Layer 4 of a small transformer language model trained on English Wikipedia (14 layers, counted from 0, width 128).
Take only the direct path to the model's output, skipping the later layers: a vector added to the residual stream pushes a token's score in proportion to its dot product with that token's output vector.

Output vectors of the tokens that the questions are about. A number n stands for (n - 500) times 0.0032.
"h": 404,543,545,708,536,405,560,522,539,532,522,527,662,467,432,521,683,435,474,500,640,478,222,610,298,576,461,377,314,549,335,619,428,414,547,637,669,511,533,552,396,374,607,480,509,497,496,436,414,513,650,449,615,494,514,429,535,605,454,538,503,556,637,498,561,471,519,402,412,619,389,615,603,401,540,230,518,567,602,406,387,475,424,497,664,554,586,541,538,387,419,318,633,552,468,645,547,585,471,396,395,525,787,422,602,373,536,652,605,630,538,646,664,622,356,500,551,546,404,509,482,571,453,586,325,584,404,368
"ment": 543,665,545,646,349,558,672,456,494,458,564,357,531,347,421,494,766,757,422,768,496,466,500,681,577,753,478,460,381,282,639,461,588,454,360,774,629,764,456,443,413,305,679,482,354,560,514,523,189,585,464,528,161,609,156,676,417,442,323,693,757,568,445,500,504,413,454,679,565,610,421,538,370,658,397,375,474,407,485,586,600,538,510,663,593,488,638,703,618,564,569,608,382,580,539,627,488,457,433,544,576,422,296,367,486,380,424,529,602,457,332,638,402,342,607,501,545,625,336,416,382,614,362,544,470,385,524,489
"es,": 466,628,526,610,567,465,500,494,478,527,419,296,500,298,518,627,582,563,480,707,374,467,579,605,660,468,635,485,500,385,392,507,553,476,488,580,586,689,503,385,362,439,428,639,574,558,582,322,445,529,604,370,590,481,431,576,766,464,524,736,496,647,517,499,511,297,540,667,437,668,679,705,313,273,408,548,271,396,578,429,563,411,514,603,353,415,476,434,457,558,774,702,463,464,444,510,559,555,442,291,666,454,463,573,631,646,462,607,459,717,261,523,392,480,411,501,551,537,599,398,571,331,634,625,436,556,534,612
"struction": 429,595,444,610,433,581,647,373,461,593,478,492,574,361,716,500,542,569,440,436,203,534,465,591,442,550,418,743,328,434,524,478,442,430,480,687,449,466,538,308,588,350,431,494,436,773,171,430,268,610,547,394,287,436,627,719,519,367,507,520,444,468,610,516,612,268,522,617,264,508,500,535,471,412,292,503,535,639,400,609,556,390,562,690,474,566,480,584,358,320,695,707,500,377,250,616,500,466,440,335,773,571,544,298,398,506,473,432,682,431,596,525,389,449,521,500,533,578,247,428,669,514,647,618,452,364,485,439
"ival": 416,425,610,338,372,636,532,466,545,438,509,746,568,269,469,437,462,648,431,556,337,542,490,718,284,489,557,574,457,450,640,457,408,719,603,785,387,732,317,606,695,393,449,452,444,608,244,460,507,514,500,568,429,385,477,508,763,462,670,635,480,707,503,505,553,595,613,626,464,541,514,550,621,504,258,537,500,615,527,570,343,411,552,550,461,504,687,365,543,375,801,784,376,360,533,329,394,589,392,482,459,518,471,412,462,457,496,474,393,647,283,403,395,518,401,501,670,421,390,355,633,489,376,635,323,448,398,537
" best": 376,646,620,109,402,635,490,331,497,536,460,565,726,512,520,533,555,522,523,452,646,542,405,483,434,552,440,468,353,394,475,342,488,324,562,629,367,602,388,538,479,500,621,615,548,476,387,441,449,553,613,522,650,479,411,656,584,218,464,564,530,431,309,510,657,540,409,574,546,414,512,576,527,487,557,628,538,586,352,497,648,462,419,555,396,532,584,570,590,588,717,533,397,330,559,442,364,452,492,487,506,471,438,436,594,642,551,406,355,458,528,441,518,530,503,502,536,503,376,478,545,539,658,382,401,530,467,574
"par": 339,567,750,546,454,547,360,451,525,435,553,321,770,272,541,349,565,558,448,457,370,601,411,529,436,627,550,595,364,519,557,447,448,559,423,665,497,321,508,488,624,478,357,438,722,588,356,496,367,653,881,609,346,500,651,590,743,370,769,492,629,509,642,506,530,405,490,610,267,330,651,606,572,464,715,586,410,549,661,595,527,591,632,696,398,717,383,639,685,419,585,552,433,368,427,643,459,367,438,329,535,712,477,490,646,461,531,263,450,536,573,602,474,485,172,501,436,478,483,554,633,530,500,457,378,408,546,500
" Apps": 553,374,604,378,507,607,418,272,514,441,440,404,564,375,537,324,514,682,349,715,236,583,312,617,110,582,512,768,495,461,608,277,607,374,608,902,596,684,216,504,500,243,675,463,238,818,335,579,399,483,455,739,468,643,477,534,504,458,622,648,495,372,543,506,667,294,334,556,367,808,559,770,393,600,420,393,413,365,404,725,473,569,511,638,638,762,433,571,500,500,716,736,376,326,395,620,543,404,607,225,379,590,426,538,466,548,330,378,265,422,452,533,517,453,516,501,508,379,395,527,620,369,565,126,483,559,497,399
"der": 424,656,558,525,614,437,531,467,463,483,673,278,586,224,629,466,580,796,518,520,513,533,319,431,539,635,585,569,414,394,503,433,556,579,570,889,629,500,375,522,565,427,546,311,569,675,403,398,500,569,430,476,433,558,406,279,331,460,819,650,500,642,462,506,624,421,567,489,269,795,559,468,555,539,371,611,310,624,438,347,708,497,770,594,432,660,678,442,535,758,585,370,551,414,484,650,351,458,662,550,387,468,428,520,391,374,391,403,487,616,606,475,283,519,625,500,527,299,591,507,698,394,608,563,355,386,546,584
"nes": 528,421,596,639,434,553,536,451,417,540,577,407,646,332,543,354,520,626,454,500,348,490,659,517,575,559,334,583,474,556,370,444,623,489,500,699,570,398,258,339,289,143,519,519,441,531,544,577,610,627,361,504,279,601,439,668,606,324,668,558,531,416,493,508,623,341,469,677,293,542,598,384,235,315,417,530,320,528,472,604,597,564,497,760,604,547,284,526,293,677,901,806,470,430,400,616,472,441,610,245,504,601,358,693,395,380,375,293,472,665,415,496,461,317,393,501,496,350,457,431,541,719,565,529,333,160,394,336
"ential": 694,508,717,261,345,528,490,431,371,540,569,575,436,187,769,549,357,447,422,740,513,493,369,729,526,504,519,564,78,515,612,334,543,801,632,596,408,468,252,220,685,477,560,494,650,681,338,412,348,580,615,468,575,477,453,671,553,376,500,597,539,475,450,508,731,327,554,472,401,629,593,432,380,554,375,534,394,600,485,695,678,489,588,810,528,631,554,581,401,423,731,480,406,401,328,460,292,507,500,455,426,569,512,633,319,613,450,392,552,670,661,427,496,464,561,500,561,628,543,228,721,531,436,405,359,533,457,481
":": 477,659,519,573,534,488,413,534,542,678,325,406,590,507,470,451,463,515,474,466,605,477,648,712,592,415,395,458,421,468,495,372,492,396,461,479,394,587,451,555,474,443,461,667,487,624,617,435,650,537,335,429,442,313,557,459,389,560,454,503,491,341,521,494,465,588,319,480,506,377,364,542,741,474,536,534,497,472,548,497,490,515,531,511,428,387,533,521,510,463,554,470,481,445,549,494,619,544,367,563,460,540,562,588,358,380,743,631,529,655,525,492,601,442,434,500,467,578,425,480,425,574,487,669,601,561,532,225
"pe": 327,451,677,463,550,513,667,484,740,371,560,550,568,276,574,617,509,610,425,361,613,541,298,650,435,527,599,542,365,259,491,406,507,609,363,652,621,454,481,545,525,649,387,480,480,507,607,602,206,517,723,415,632,493,535,504,548,512,718,448,700,520,455,503,657,462,636,707,201,519,666,578,553,375,390,600,635,478,424,423,503,503,367,764,471,588,483,544,607,641,512,536,665,504,594,536,489,349,424,463,406,513,419,386,421,522,421,371,735,460,390,657,220,392,269,500,451,540,559,516,433,295,513,277,360,459,485,355
" |": 518,259,453,538,435,495,343,555,654,450,475,369,543,542,503,558,384,477,503,439,600,601,568,428,606,534,437,683,453,663,522,581,440,495,436,570,401,343,551,621,458,354,426,457,577,514,632,529,673,465,359,510,515,590,550,431,414,568,344,375,417,651,432,497,507,649,409,456,618,379,528,419,503,661,594,324,569,410,577,454,668,508,329,523,575,549,384,427,465,500,542,408,444,481,486,385,695,674,561,482,440,533,541,396,348,401,305,529,535,564,430,626,508,589,558,500,547,576,607,375,511,545,490,367,605,531,531,602
"board": 418,443,662,365,423,470,768,438,377,508,577,563,631,372,595,423,396,690,403,774,660,474,460,680,440,558,201,515,319,511,433,247,307,570,582,742,492,720,363,458,657,316,524,550,757,820,411,551,355,612,485,538,469,373,482,457,703,291,685,289,463,483,560,506,664,461,637,780,386,247,641,614,329,513,280,415,371,870,484,531,489,759,634,432,407,487,488,476,367,578,575,550,571,454,422,555,542,426,531,313,891,710,534,530,329,464,412,98,470,551,453,459,537,445,557,501,606,576,454,683,669,372,412,584,438,359,509,492
"ten": 360,659,625,476,547,455,602,484,464,368,472,189,794,295,594,467,571,630,458,468,443,486,541,547,531,573,333,563,349,421,415,522,608,454,332,495,517,278,333,545,371,246,390,308,426,549,455,485,319,561,614,783,383,412,465,656,433,601,503,584,500,439,621,498,566,260,410,518,359,409,681,332,378,416,457,386,382,661,549,453,581,623,503,558,326,550,523,512,611,526,799,309,451,421,291,391,424,225,510,250,775,662,467,640,424,553,553,469,427,400,559,511,415,507,358,500,471,382,209,523,490,528,462,538,450,398,456,544
"hes": 433,568,444,524,541,635,596,456,663,381,301,346,613,237,477,373,497,454,446,462,646,482,417,437,479,519,497,608,313,262,397,464,673,576,460,658,571,462,420,670,525,483,469,348,527,687,522,404,639,519,808,526,345,489,669,640,675,625,679,601,649,456,470,504,608,24,444,420,457,630,656,492,410,275,682,344,271,646,606,534,477,597,649,769,482,546,530,539,557,377,441,471,469,456,360,319,385,587,450,279,666,526,478,487,592,600,413,307,436,531,463,749,383,388,337,501,507,568,497,412,726,496,617,375,508,533,525,571
"lished": 301,476,792,397,461,585,388,342,315,620,686,529,482,153,534,243,556,594,450,377,470,662,298,733,500,807,260,631,236,465,617,174,347,662,504,726,441,610,396,586,327,490,668,615,262,465,427,408,611,592,526,591,296,420,362,397,746,554,504,717,822,551,553,517,578,428,722,746,378,619,665,534,439,600,545,496,509,610,422,623,325,819,698,682,386,573,267,709,601,528,875,622,308,361,435,486,311,424,417,519,632,415,482,592,257,680,420,382,488,558,390,579,246,396,361,501,520,581,349,303,669,531,400,505,451,438,537,313

Each question shows what one neuron of this layer's MLP adds at an activation of 1. A number n stands for (n - 500) times 0.0009.

n239: 457,457,632,493,514,331,521,431,538,443,490,641,579,393,557,471,532,451,320,518,505,401,519,522,396,463,595,338,405,365,378,628,482,370,505,622,435,552,557,522,562,546,445,538,521,383,578,567,507,509,422,684,569,631,505,570,452,519,518,344,486,414,516,536,672,417,486,544,518,538,562,353,468,516,581,470,444,495,360,333,370,535,483,519,590,434,445,512,373,524,563,562,378,566,360,385,417,469,293,492,435,556,414,602,458,506,576,574,708,511,438,458,513,436,634,383,466,594,422,722,449,430,542,251,509,500,429,382
Pushed down most: "der"

n209: 480,448,696,346,532,584,400,615,604,577,512,470,563,504,423,446,512,578,468,500,653,543,446,528,516,547,620,326,447,579,564,655,404,500,436,570,568,476,418,429,445,354,484,438,385,403,560,449,590,630,583,602,447,711,485,456,590,533,420,636,417,531,660,620,442,594,544,559,526,408,565,377,517,574,456,510,376,503,560,415,343,450,643,439,604,517,584,406,557,504,538,669,381,507,380,364,448,614,460,411,519,507,498,612,493,596,529,489,541,537,477,608,626,541,529,451,500,538,476,393,524,437,374,515,546,425,509,467
Pushed down most: "struction"

n56: 720,663,591,576,439,476,517,408,511,519,443,747,500,554,522,517,422,616,343,379,564,687,556,602,616,341,508,650,291,595,451,475,513,360,423,487,602,489,382,428,652,543,489,431,433,555,410,560,563,602,480,513,368,453,410,457,564,546,555,514,614,387,414,657,547,545,503,411,604,357,608,551,604,480,575,474,349,365,739,481,379,545,542,346,458,589,533,512,486,515,407,511,455,425,350,385,528,473,585,460,552,581,564,341,500,407,536,487,518,514,655,309,500,642,667,686,552,556,537,382,335,505,483,412,456,461,418,411
Pushed down most: "es,"

n362: 525,434,443,600,522,464,602,682,662,549,417,656,485,632,394,569,527,457,487,379,500,395,633,475,503,451,498,491,586,604,441,552,488,545,386,558,575,393,360,505,442,495,484,447,546,517,517,478,547,579,465,595,548,649,585,524,498,739,430,413,487,480,613,410,575,393,418,552,680,433,510,380,406,399,383,410,359,464,385,396,514,500,616,626,458,559,667,513,638,434,380,628,517,571,449,313,463,524,617,596,428,571,450,622,488,533,608,509,525,439,537,586,539,508,500,616,628,549,509,477,513,410,505,412,474,470,452,419
Which of these tokens does it push up most? "hes"

n339: 461,312,748,663,490,500,466,351,388,663,471,453,444,435,564,424,429,492,353,539,492,602,652,542,448,519,561,409,627,515,457,464,500,518,495,638,457,489,295,562,476,506,503,476,498,540,649,495,428,708,602,475,587,414,611,723,579,603,588,497,497,338,656,508,591,568,619,435,513,556,595,373,610,525,343,440,486,562,460,529,420,587,401,578,470,557,286,651,412,402,593,417,544,484,548,535,393,607,539,357,503,482,548,516,448,341,430,473,597,440,522,546,511,307,605,454,678,554,627,462,453,607,560,460,548,445,467,570
Pushed down most: " best"

n11: 581,533,520,428,537,392,443,537,467,514,562,413,645,428,474,457,585,342,671,510,295,282,548,429,437,553,410,540,378,530,569,538,432,407,471,367,445,476,563,434,419,553,455,502,316,573,508,482,536,509,587,439,433,505,508,438,649,555,484,558,688,538,577,549,377,347,467,471,518,331,464,534,664,366,445,319,435,503,568,560,447,524,574,541,431,328,471,471,514,550,400,492,580,447,525,331,581,590,565,552,576,508,480,404,393,483,213,560,459,503,549,487,285,475,466,743,521,335,454,375,589,490,532,418,564,721,435,486
Which two tokens does it push up most, strongest first? "hes", "lished"

n281: 528,508,404,537,330,389,222,353,545,472,595,601,562,504,599,268,617,366,616,396,495,511,514,497,625,541,505,721,548,546,445,416,479,569,492,542,535,527,525,545,532,371,606,490,613,607,428,302,535,537,450,370,381,392,461,388,413,436,446,581,461,559,621,512,435,408,631,510,340,476,401,388,409,503,485,397,544,486,535,559,669,483,655,489,429,462,497,476,608,589,554,547,596,606,599,454,663,353,478,438,599,487,487,532,536,540,357,641,470,661,506,486,418,523,600,706,521,465,565,459,521,443,500,384,565,431,383,582
Which of these tokens does it push up most? "der"

n191: 446,427,524,578,560,512,417,417,651,412,385,505,544,364,537,515,417,482,445,407,540,446,414,484,473,611,581,582,451,378,544,550,488,566,548,335,625,465,474,474,404,500,546,599,380,463,526,460,466,532,587,338,431,337,539,673,517,673,468,433,409,532,378,604,517,640,426,354,541,508,416,500,339,434,441,632,371,456,564,448,565,538,524,451,470,533,361,470,450,468,466,585,449,387,589,725,528,483,500,534,463,576,486,458,457,384,473,589,616,295,467,588,487,532,340,547,542,475,493,402,555,562,356,430,274,485,522,448
Which of these tokens does it push up most? "pe"

n131: 601,307,374,543,442,516,478,439,426,739,487,489,460,364,584,514,470,517,638,320,453,459,459,638,429,414,607,323,395,391,523,503,346,391,645,536,481,522,477,528,522,240,620,542,443,714,497,400,437,446,435,644,473,544,340,534,452,551,535,543,548,440,483,777,535,312,486,497,471,551,452,530,586,447,487,670,576,471,395,350,374,525,470,534,558,415,544,500,463,570,669,480,611,437,609,512,550,426,511,409,473,524,587,626,511,465,553,505,396,304,604,492,483,656,583,649,416,417,445,352,470,435,536,546,371,575,473,549
Which of these tokens does it push up most? " Apps"

n300: 495,512,343,458,654,475,550,550,668,511,495,359,449,496,639,586,490,489,597,399,417,357,414,296,650,588,623,498,391,429,502,489,453,625,603,294,339,651,704,500,490,585,478,590,453,589,511,538,469,334,476,481,457,371,355,377,553,338,400,403,577,402,519,464,423,438,632,479,423,423,414,513,513,542,652,462,450,540,497,497,576,588,430,596,505,544,523,466,649,523,481,463,477,474,406,585,534,512,563,460,480,515,406,563,773,552,578,347,547,554,484,466,451,549,397,470,434,535,478,556,419,535,477,415,507,487,665,591
Which of these tokens does it push up most? "par"

n126: 259,569,525,567,507,474,479,489,492,399,677,549,454,405,539,495,320,454,480,518,593,546,349,614,616,367,554,500,381,328,407,564,380,418,366,393,398,343,571,546,415,454,455,467,678,505,527,580,423,424,403,476,562,526,605,556,472,592,539,458,459,486,473,395,584,314,607,636,347,616,394,603,406,508,628,403,593,566,469,427,580,507,489,530,534,553,321,390,461,402,406,462,551,558,555,750,551,439,635,437,549,436,522,487,545,386,395,447,471,418,508,387,426,409,611,632,554,587,500,438,466,594,537,458,495,393,510,547
Which of these tokens does it push up most? "pe"

n223: 525,534,450,396,591,481,549,504,508,619,636,615,633,570,532,451,593,452,348,469,445,736,522,430,562,393,391,469,562,464,462,406,531,373,473,497,516,508,506,367,556,283,456,397,493,567,464,505,490,444,464,626,588,396,469,497,638,458,427,559,556,656,410,684,421,607,517,510,495,377,428,390,503,519,480,351,599,693,526,581,591,380,624,463,473,456,568,261,345,389,434,665,514,424,679,541,564,622,310,475,481,484,683,585,649,569,591,637,578,632,547,500,352,405,408,598,503,363,489,402,530,347,533,546,519,586,577,560
Which of these tokens does it push up most? "ival"

n376: 495,464,545,437,528,611,460,448,591,537,383,533,674,488,555,519,586,467,359,327,417,446,591,459,549,597,539,652,492,520,478,435,393,505,508,348,574,590,500,660,267,497,383,605,555,558,410,615,463,408,467,456,581,537,579,438,384,640,561,461,484,473,390,423,495,465,439,412,595,447,443,591,514,365,552,634,611,453,398,637,500,360,434,681,679,489,575,532,514,522,411,557,406,476,397,509,316,665,388,552,563,487,597,432,527,545,606,381,505,744,503,620,503,391,448,561,534,439,628,604,503,446,441,569,543,405,336,633
Which of these tokens does it push up most? "hes"

n110: 497,515,506,486,475,485,477,576,435,587,332,583,522,626,603,503,550,572,392,525,426,313,526,454,441,603,469,546,408,386,362,393,368,566,583,484,544,544,633,435,587,419,485,416,451,531,468,415,447,425,511,546,398,469,425,616,576,508,526,492,349,521,500,456,373,375,571,481,449,511,392,551,500,516,539,495,548,508,623,290,510,502,525,392,442,675,628,574,574,398,525,580,487,576,410,500,463,432,511,403,572,421,310,569,579,560,205,369,608,537,540,503,411,280,669,691,528,416,332,473,520,399,639,386,574,457,433,356
Which of these tokens does it push up most? "struction"

n167: 578,757,500,597,457,558,338,237,503,472,412,604,523,381,567,634,681,422,504,448,683,614,429,458,579,429,466,660,540,391,457,533,650,672,424,477,627,449,480,568,625,458,578,410,554,449,528,596,381,472,439,583,431,478,425,412,471,615,497,524,646,544,379,454,500,423,432,380,495,557,489,444,508,717,431,477,354,568,529,460,417,510,767,494,503,522,486,390,529,470,520,366,593,595,500,514,597,511,589,559,452,495,454,455,613,500,500,582,615,536,492,421,475,680,447,625,543,602,487,474,397,250,563,500,510,506,336,559
Which of these tokens does it push up most? "der"

n48: 421,412,680,545,595,425,473,370,591,543,430,327,220,479,500,506,489,438,432,555,292,280,570,318,577,614,462,412,503,505,400,509,487,460,393,451,481,434,560,466,419,619,487,557,560,595,477,552,588,462,350,505,511,610,559,543,363,474,317,486,537,497,286,682,541,467,662,591,447,491,549,541,393,450,456,430,376,681,462,664,479,416,503,643,544,467,528,409,439,580,385,540,433,362,658,441,394,308,396,486,408,621,407,573,572,558,479,445,589,353,579,688,409,367,431,540,437,412,434,448,515,520,497,379,596,449,517,494
Which of these tokens does it push up most? "nes"

n201: 629,439,594,455,382,481,544,546,503,364,479,506,455,649,570,475,497,579,390,605,381,533,586,435,350,619,516,490,489,490,500,524,411,663,380,641,544,593,560,278,508,606,453,493,336,421,424,519,402,611,593,624,377,519,433,570,425,588,554,552,608,570,378,576,375,485,532,351,537,452,355,522,500,544,330,463,653,451,623,432,618,448,417,537,387,555,712,542,586,423,578,370,531,580,420,500,402,543,334,548,468,444,403,436,436,656,394,513,336,489,480,613,544,454,559,154,416,427,450,391,387,336,403,574,493,416,584,534
Which two tokens does it push up most, strongest first? "ment", "ival"

n289: 560,410,560,585,510,574,482,582,707,367,533,543,614,657,326,540,534,494,587,446,494,466,409,419,554,545,453,482,497,639,233,738,607,484,489,534,542,615,400,462,420,317,562,626,508,570,517,533,487,626,503,461,494,449,535,368,634,541,385,419,329,411,488,552,385,601,550,484,626,432,536,679,517,443,489,559,669,535,506,578,519,455,615,509,534,362,582,451,287,663,615,523,526,621,415,380,589,372,514,482,669,464,592,437,588,450,358,479,448,339,701,446,559,506,485,427,428,513,622,433,472,368,619,421,487,443,552,714
Which two tokens does it push up most, strongest first? " |", "board"

n128: 438,493,627,585,556,512,304,171,403,608,638,318,424,230,430,457,576,516,405,556,533,469,645,552,538,426,456,436,493,502,618,607,563,510,351,494,508,523,484,432,398,444,370,475,601,437,477,532,437,485,492,607,438,546,368,633,507,440,523,538,542,461,696,639,545,472,439,458,480,425,535,453,523,523,410,441,459,534,635,573,589,380,470,534,666,381,492,392,426,518,553,357,541,396,489,608,384,404,505,642,473,603,554,537,510,521,590,558,463,533,528,586,452,489,429,108,478,481,463,409,404,451,416,475,507,448,494,566
Which of these tokens does it push up most? "ten"

n240: 386,570,611,536,318,388,451,449,427,543,584,368,719,194,444,461,510,529,675,473,513,609,418,511,626,534,546,449,592,388,454,590,567,383,508,516,567,432,495,630,464,376,383,418,469,469,391,623,373,692,529,524,467,471,388,584,459,594,453,531,503,415,478,436,518,503,544,466,520,379,579,546,405,558,449,566,377,481,508,339,525,411,480,546,631,544,401,317,339,599,535,575,368,534,557,481,373,336,548,584,593,581,420,490,450,357,528,433,541,518,641,691,440,585,381,504,423,560,525,537,588,363,437,513,405,543,394,467
Which of these tokens does it push up most? "ten"

n121: 497,486,518,393,559,732,378,504,546,627,522,500,587,723,442,336,469,388,384,500,590,409,472,434,629,531,579,440,519,543,435,413,580,350,416,487,545,489,555,613,492,658,428,570,599,447,400,398,410,458,466,554,399,472,494,397,421,641,478,339,422,368,396,633,519,524,497,503,419,395,486,440,477,336,576,585,584,395,449,628,594,523,443,529,559,666,393,552,438,520,570,491,364,707,468,506,344,587,474,430,373,320,672,385,551,583,545,282,541,508,520,385,525,400,433,464,332,569,457,593,324,510,681,413,428,640,503,611
Which of these tokens does it push up most? " best"

n25: 559,347,567,527,599,463,566,545,503,464,425,641,424,496,454,583,450,551,479,497,500,482,508,613,515,500,556,416,535,414,370,354,427,417,560,376,565,655,343,387,468,684,469,529,431,443,570,430,590,538,374,651,594,593,444,433,346,446,481,587,523,555,636,492,619,452,612,354,505,383,495,559,514,436,613,557,318,383,299,584,534,446,391,432,613,577,448,767,514,450,408,598,389,541,326,576,597,386,626,540,476,540,472,495,448,402,506,378,611,500,567,516,335,480,598,622,462,528,582,601,346,432,607,475,410,553,739,696
Which of these tokens does it push up most? " Apps"

n247: 505,520,500,555,521,747,406,379,492,394,412,535,390,584,588,569,402,514,353,598,481,479,599,448,642,636,379,554,386,477,412,438,412,577,503,689,600,587,712,418,651,497,558,528,467,602,532,518,398,470,449,346,559,640,522,515,472,448,594,500,541,500,413,978,534,465,350,578,472,544,508,510,521,527,480,442,591,522,492,476,500,472,588,577,569,585,471,541,592,349,425,429,356,564,613,616,607,554,451,431,383,523,564,394,572,553,557,502,373,433,349,428,614,478,634,591,523,476,602,656,417,434,535,445,498,368,555,390
Which of these tokens does it push up most? " Apps"

n148: 567,505,421,601,526,487,538,383,470,484,562,644,489,448,435,439,701,643,429,540,574,571,465,383,483,458,528,490,624,560,468,503,618,403,529,547,586,497,541,484,438,398,598,535,486,497,446,578,563,573,503,590,461,592,624,309,577,424,654,560,592,495,701,573,403,405,450,599,658,712,484,528,634,524,515,417,427,489,390,510,525,462,591,462,542,479,484,480,619,464,376,524,356,413,470,615,532,464,443,503,521,682,238,467,348,475,508,413,434,670,352,371,545,514,628,579,490,416,622,662,549,357,412,366,498,527,393,462
Which of these tokens does it push up most? " Apps"

n57: 492,483,535,414,538,431,418,532,476,591,517,338,434,657,660,546,490,576,408,524,538,692,359,555,432,513,341,583,440,527,502,559,524,443,335,536,518,520,463,547,502,486,541,333,484,621,399,332,446,646,435,469,483,586,758,690,426,487,369,513,516,507,587,656,518,444,527,516,473,735,525,585,466,572,479,564,533,571,674,588,510,464,560,679,377,467,492,489,351,479,330,576,366,531,450,454,621,663,565,587,480,542,491,517,410,551,612,542,502,428,471,380,518,505,304,500,415,586,556,618,445,444,449,561,518,500,453,564
Which three tokens does it push up most, strongest first? "struction", " Apps", "ential"

n51: 525,390,407,387,483,507,500,564,590,508,517,587,362,401,490,522,310,345,610,382,593,497,412,258,404,586,505,518,531,590,597,538,567,488,573,321,510,519,629,573,471,471,537,511,574,423,530,474,513,374,470,480,301,517,465,305,495,490,380,454,440,555,462,489,649,463,383,420,538,551,519,567,498,328,398,416,633,503,381,409,558,602,382,467,581,493,488,593,457,540,553,512,554,461,500,528,621,486,602,581,581,446,459,393,404,528,458,473,520,451,403,359,617,587,429,479,584,424,582,578,403,538,639,478,582,458,509,548
Which of these tokens does it push up most? " |"

n253: 560,384,500,512,561,406,491,560,632,553,336,403,574,492,450,526,557,563,309,337,408,383,572,384,516,631,545,562,365,609,491,404,405,622,602,512,401,576,460,492,508,523,522,479,468,492,586,505,547,571,513,484,525,528,476,503,473,468,282,573,403,421,547,543,452,561,540,606,787,525,375,310,526,650,589,500,382,473,459,399,502,447,426,423,459,579,500,657,505,493,548,686,410,485,444,476,417,438,432,339,538,569,507,605,412,470,613,589,634,351,487,523,426,497,475,606,548,463,544,582,564,559,590,492,586,672,607,457
Which three tokens does it push up most, strongest first? " |", ":", "lished"

n156: 549,350,531,529,613,451,493,478,461,372,448,558,439,669,582,330,551,505,320,434,460,533,643,646,471,484,492,498,582,482,599,515,316,573,433,423,612,604,333,370,631,642,533,454,449,476,560,592,534,442,369,626,560,580,470,417,370,387,460,497,456,391,530,791,545,590,520,478,606,559,455,400,437,665,605,612,569,336,620,487,482,445,639,381,610,559,419,647,556,466,354,563,578,572,414,580,351,438,341,489,484,526,510,557,635,410,520,485,480,446,456,404,462,255,564,327,540,495,433,530,427,547,664,577,517,432,589,547
Pushed down most: "hes"

n212: 423,458,601,456,386,455,495,653,410,462,426,603,620,614,651,424,405,544,462,466,639,456,342,545,407,353,592,485,505,438,568,437,461,337,451,419,484,557,672,410,479,566,358,502,388,519,450,417,522,503,478,358,518,511,478,533,605,586,347,369,525,527,400,310,610,529,463,567,495,479,442,579,467,399,594,435,393,419,598,353,325,517,410,324,429,432,351,476,707,510,664,475,508,516,734,388,409,550,541,438,436,424,535,445,443,511,456,428,699,601,398,365,495,423,398,341,484,619,529,474,462,592,527,449,599,376,573,643
Pushed down most: "der"

n143: 431,470,464,452,295,633,451,558,603,415,500,648,334,610,528,545,476,476,300,438,466,542,463,497,404,452,661,527,415,637,437,582,605,439,542,563,482,657,623,378,531,526,460,448,576,560,447,404,500,464,586,411,351,440,334,427,609,640,578,479,335,667,486,315,500,589,473,597,579,509,415,598,585,346,510,613,688,593,503,505,510,542,458,554,389,476,529,468,478,441,541,497,484,531,617,413,465,523,441,356,534,350,542,492,606,456,424,447,529,526,444,369,392,561,750,410,557,447,520,460,355,457,616,466,418,420,400,361
Pushed down most: "ten"

n332: 440,345,440,481,531,526,326,400,663,537,401,412,458,516,461,586,503,440,611,375,508,352,646,525,583,473,419,490,642,398,485,363,536,500,495,548,582,391,617,616,573,344,480,517,647,542,505,590,383,586,374,525,547,452,413,586,570,519,534,548,607,495,384,390,508,596,441,532,352,435,353,424,465,454,487,419,678,381,529,527,574,603,555,644,363,465,503,594,427,512,536,505,562,553,790,543,514,495,593,633,503,658,515,495,365,447,500,493,510,516,552,412,546,525,439,163,418,715,528,414,692,488,527,503,555,574,536,364
Which two tokens does it push up most, strongest first? ":", " |"

n221: 578,439,615,488,451,508,495,591,503,466,544,378,571,595,606,598,495,419,486,490,669,436,479,597,463,619,533,549,461,478,676,748,600,590,552,437,568,455,516,538,588,462,628,495,597,705,366,510,348,385,427,498,441,684,597,550,352,595,547,625,508,529,473,464,411,554,643,449,582,645,544,469,377,489,480,483,579,451,424,390,503,378,596,429,484,400,553,673,602,502,296,516,574,484,311,612,465,487,457,544,409,572,500,423,609,417,525,464,447,354,454,458,571,500,420,549,407,647,378,390,586,519,579,505,615,680,474,448
Pushed down most: "nes"

n306: 454,546,514,490,605,539,438,603,450,458,453,590,464,712,322,519,409,587,651,424,612,565,479,443,471,546,544,622,500,492,633,494,612,606,466,665,347,450,555,704,495,347,614,436,519,345,410,573,658,469,606,397,620,439,394,553,572,547,458,505,552,476,486,553,503,523,305,461,477,681,469,495,373,460,448,601,654,370,350,455,391,474,400,577,521,559,388,605,414,372,500,429,500,447,564,537,524,405,476,588,518,570,460,401,645,618,554,544,498,503,603,465,540,609,353,748,471,539,590,475,471,415,679,553,651,592,657,367
Which of these tokens does it push up most? " best"

n92: 594,424,494,564,538,405,428,608,517,524,418,592,573,545,582,522,696,464,451,613,397,474,666,592,494,546,582,472,476,816,550,416,495,647,586,436,645,508,497,486,428,411,593,481,368,468,596,596,559,578,547,592,511,492,483,560,508,611,492,471,564,451,704,343,594,453,588,440,461,554,413,423,352,456,427,455,425,539,624,521,392,529,596,645,391,405,511,322,418,483,528,564,325,443,432,414,497,492,367,483,545,529,565,455,631,526,459,493,580,587,343,614,609,361,509,434,500,428,435,405,312,502,345,769,589,442,487,517
Which of these tokens does it push up most? "nes"

n196: 468,609,604,603,324,623,332,384,552,463,441,605,568,563,399,479,553,519,480,580,526,628,550,424,446,598,541,463,381,498,454,588,390,600,524,431,458,367,503,511,505,651,400,474,547,484,487,611,594,470,374,616,675,387,487,629,452,562,500,557,576,521,364,528,620,637,544,495,401,422,588,451,396,346,584,580,387,538,450,435,653,653,568,514,336,355,508,612,572,533,470,336,426,416,536,531,465,510,505,383,513,457,480,410,428,447,565,404,449,518,551,416,405,470,466,267,332,486,629,532,426,570,590,463,596,479,713,358
Which of these tokens does it push up most? "par"

n316: 505,592,424,389,372,415,589,442,615,431,577,562,445,599,505,444,678,700,493,510,511,415,500,481,239,503,510,498,407,578,468,430,399,495,524,525,529,361,541,391,660,442,540,526,505,646,691,516,587,555,538,284,631,400,497,559,441,652,411,424,533,562,568,565,665,339,475,527,431,378,490,415,607,471,587,411,466,393,458,424,581,545,563,432,489,669,444,604,541,531,555,562,471,310,525,458,329,388,400,459,669,421,441,487,548,456,486,611,600,434,524,476,569,481,474,417,560,490,437,377,417,435,481,597,416,446,390,385
Which of these tokens does it push up most? "struction"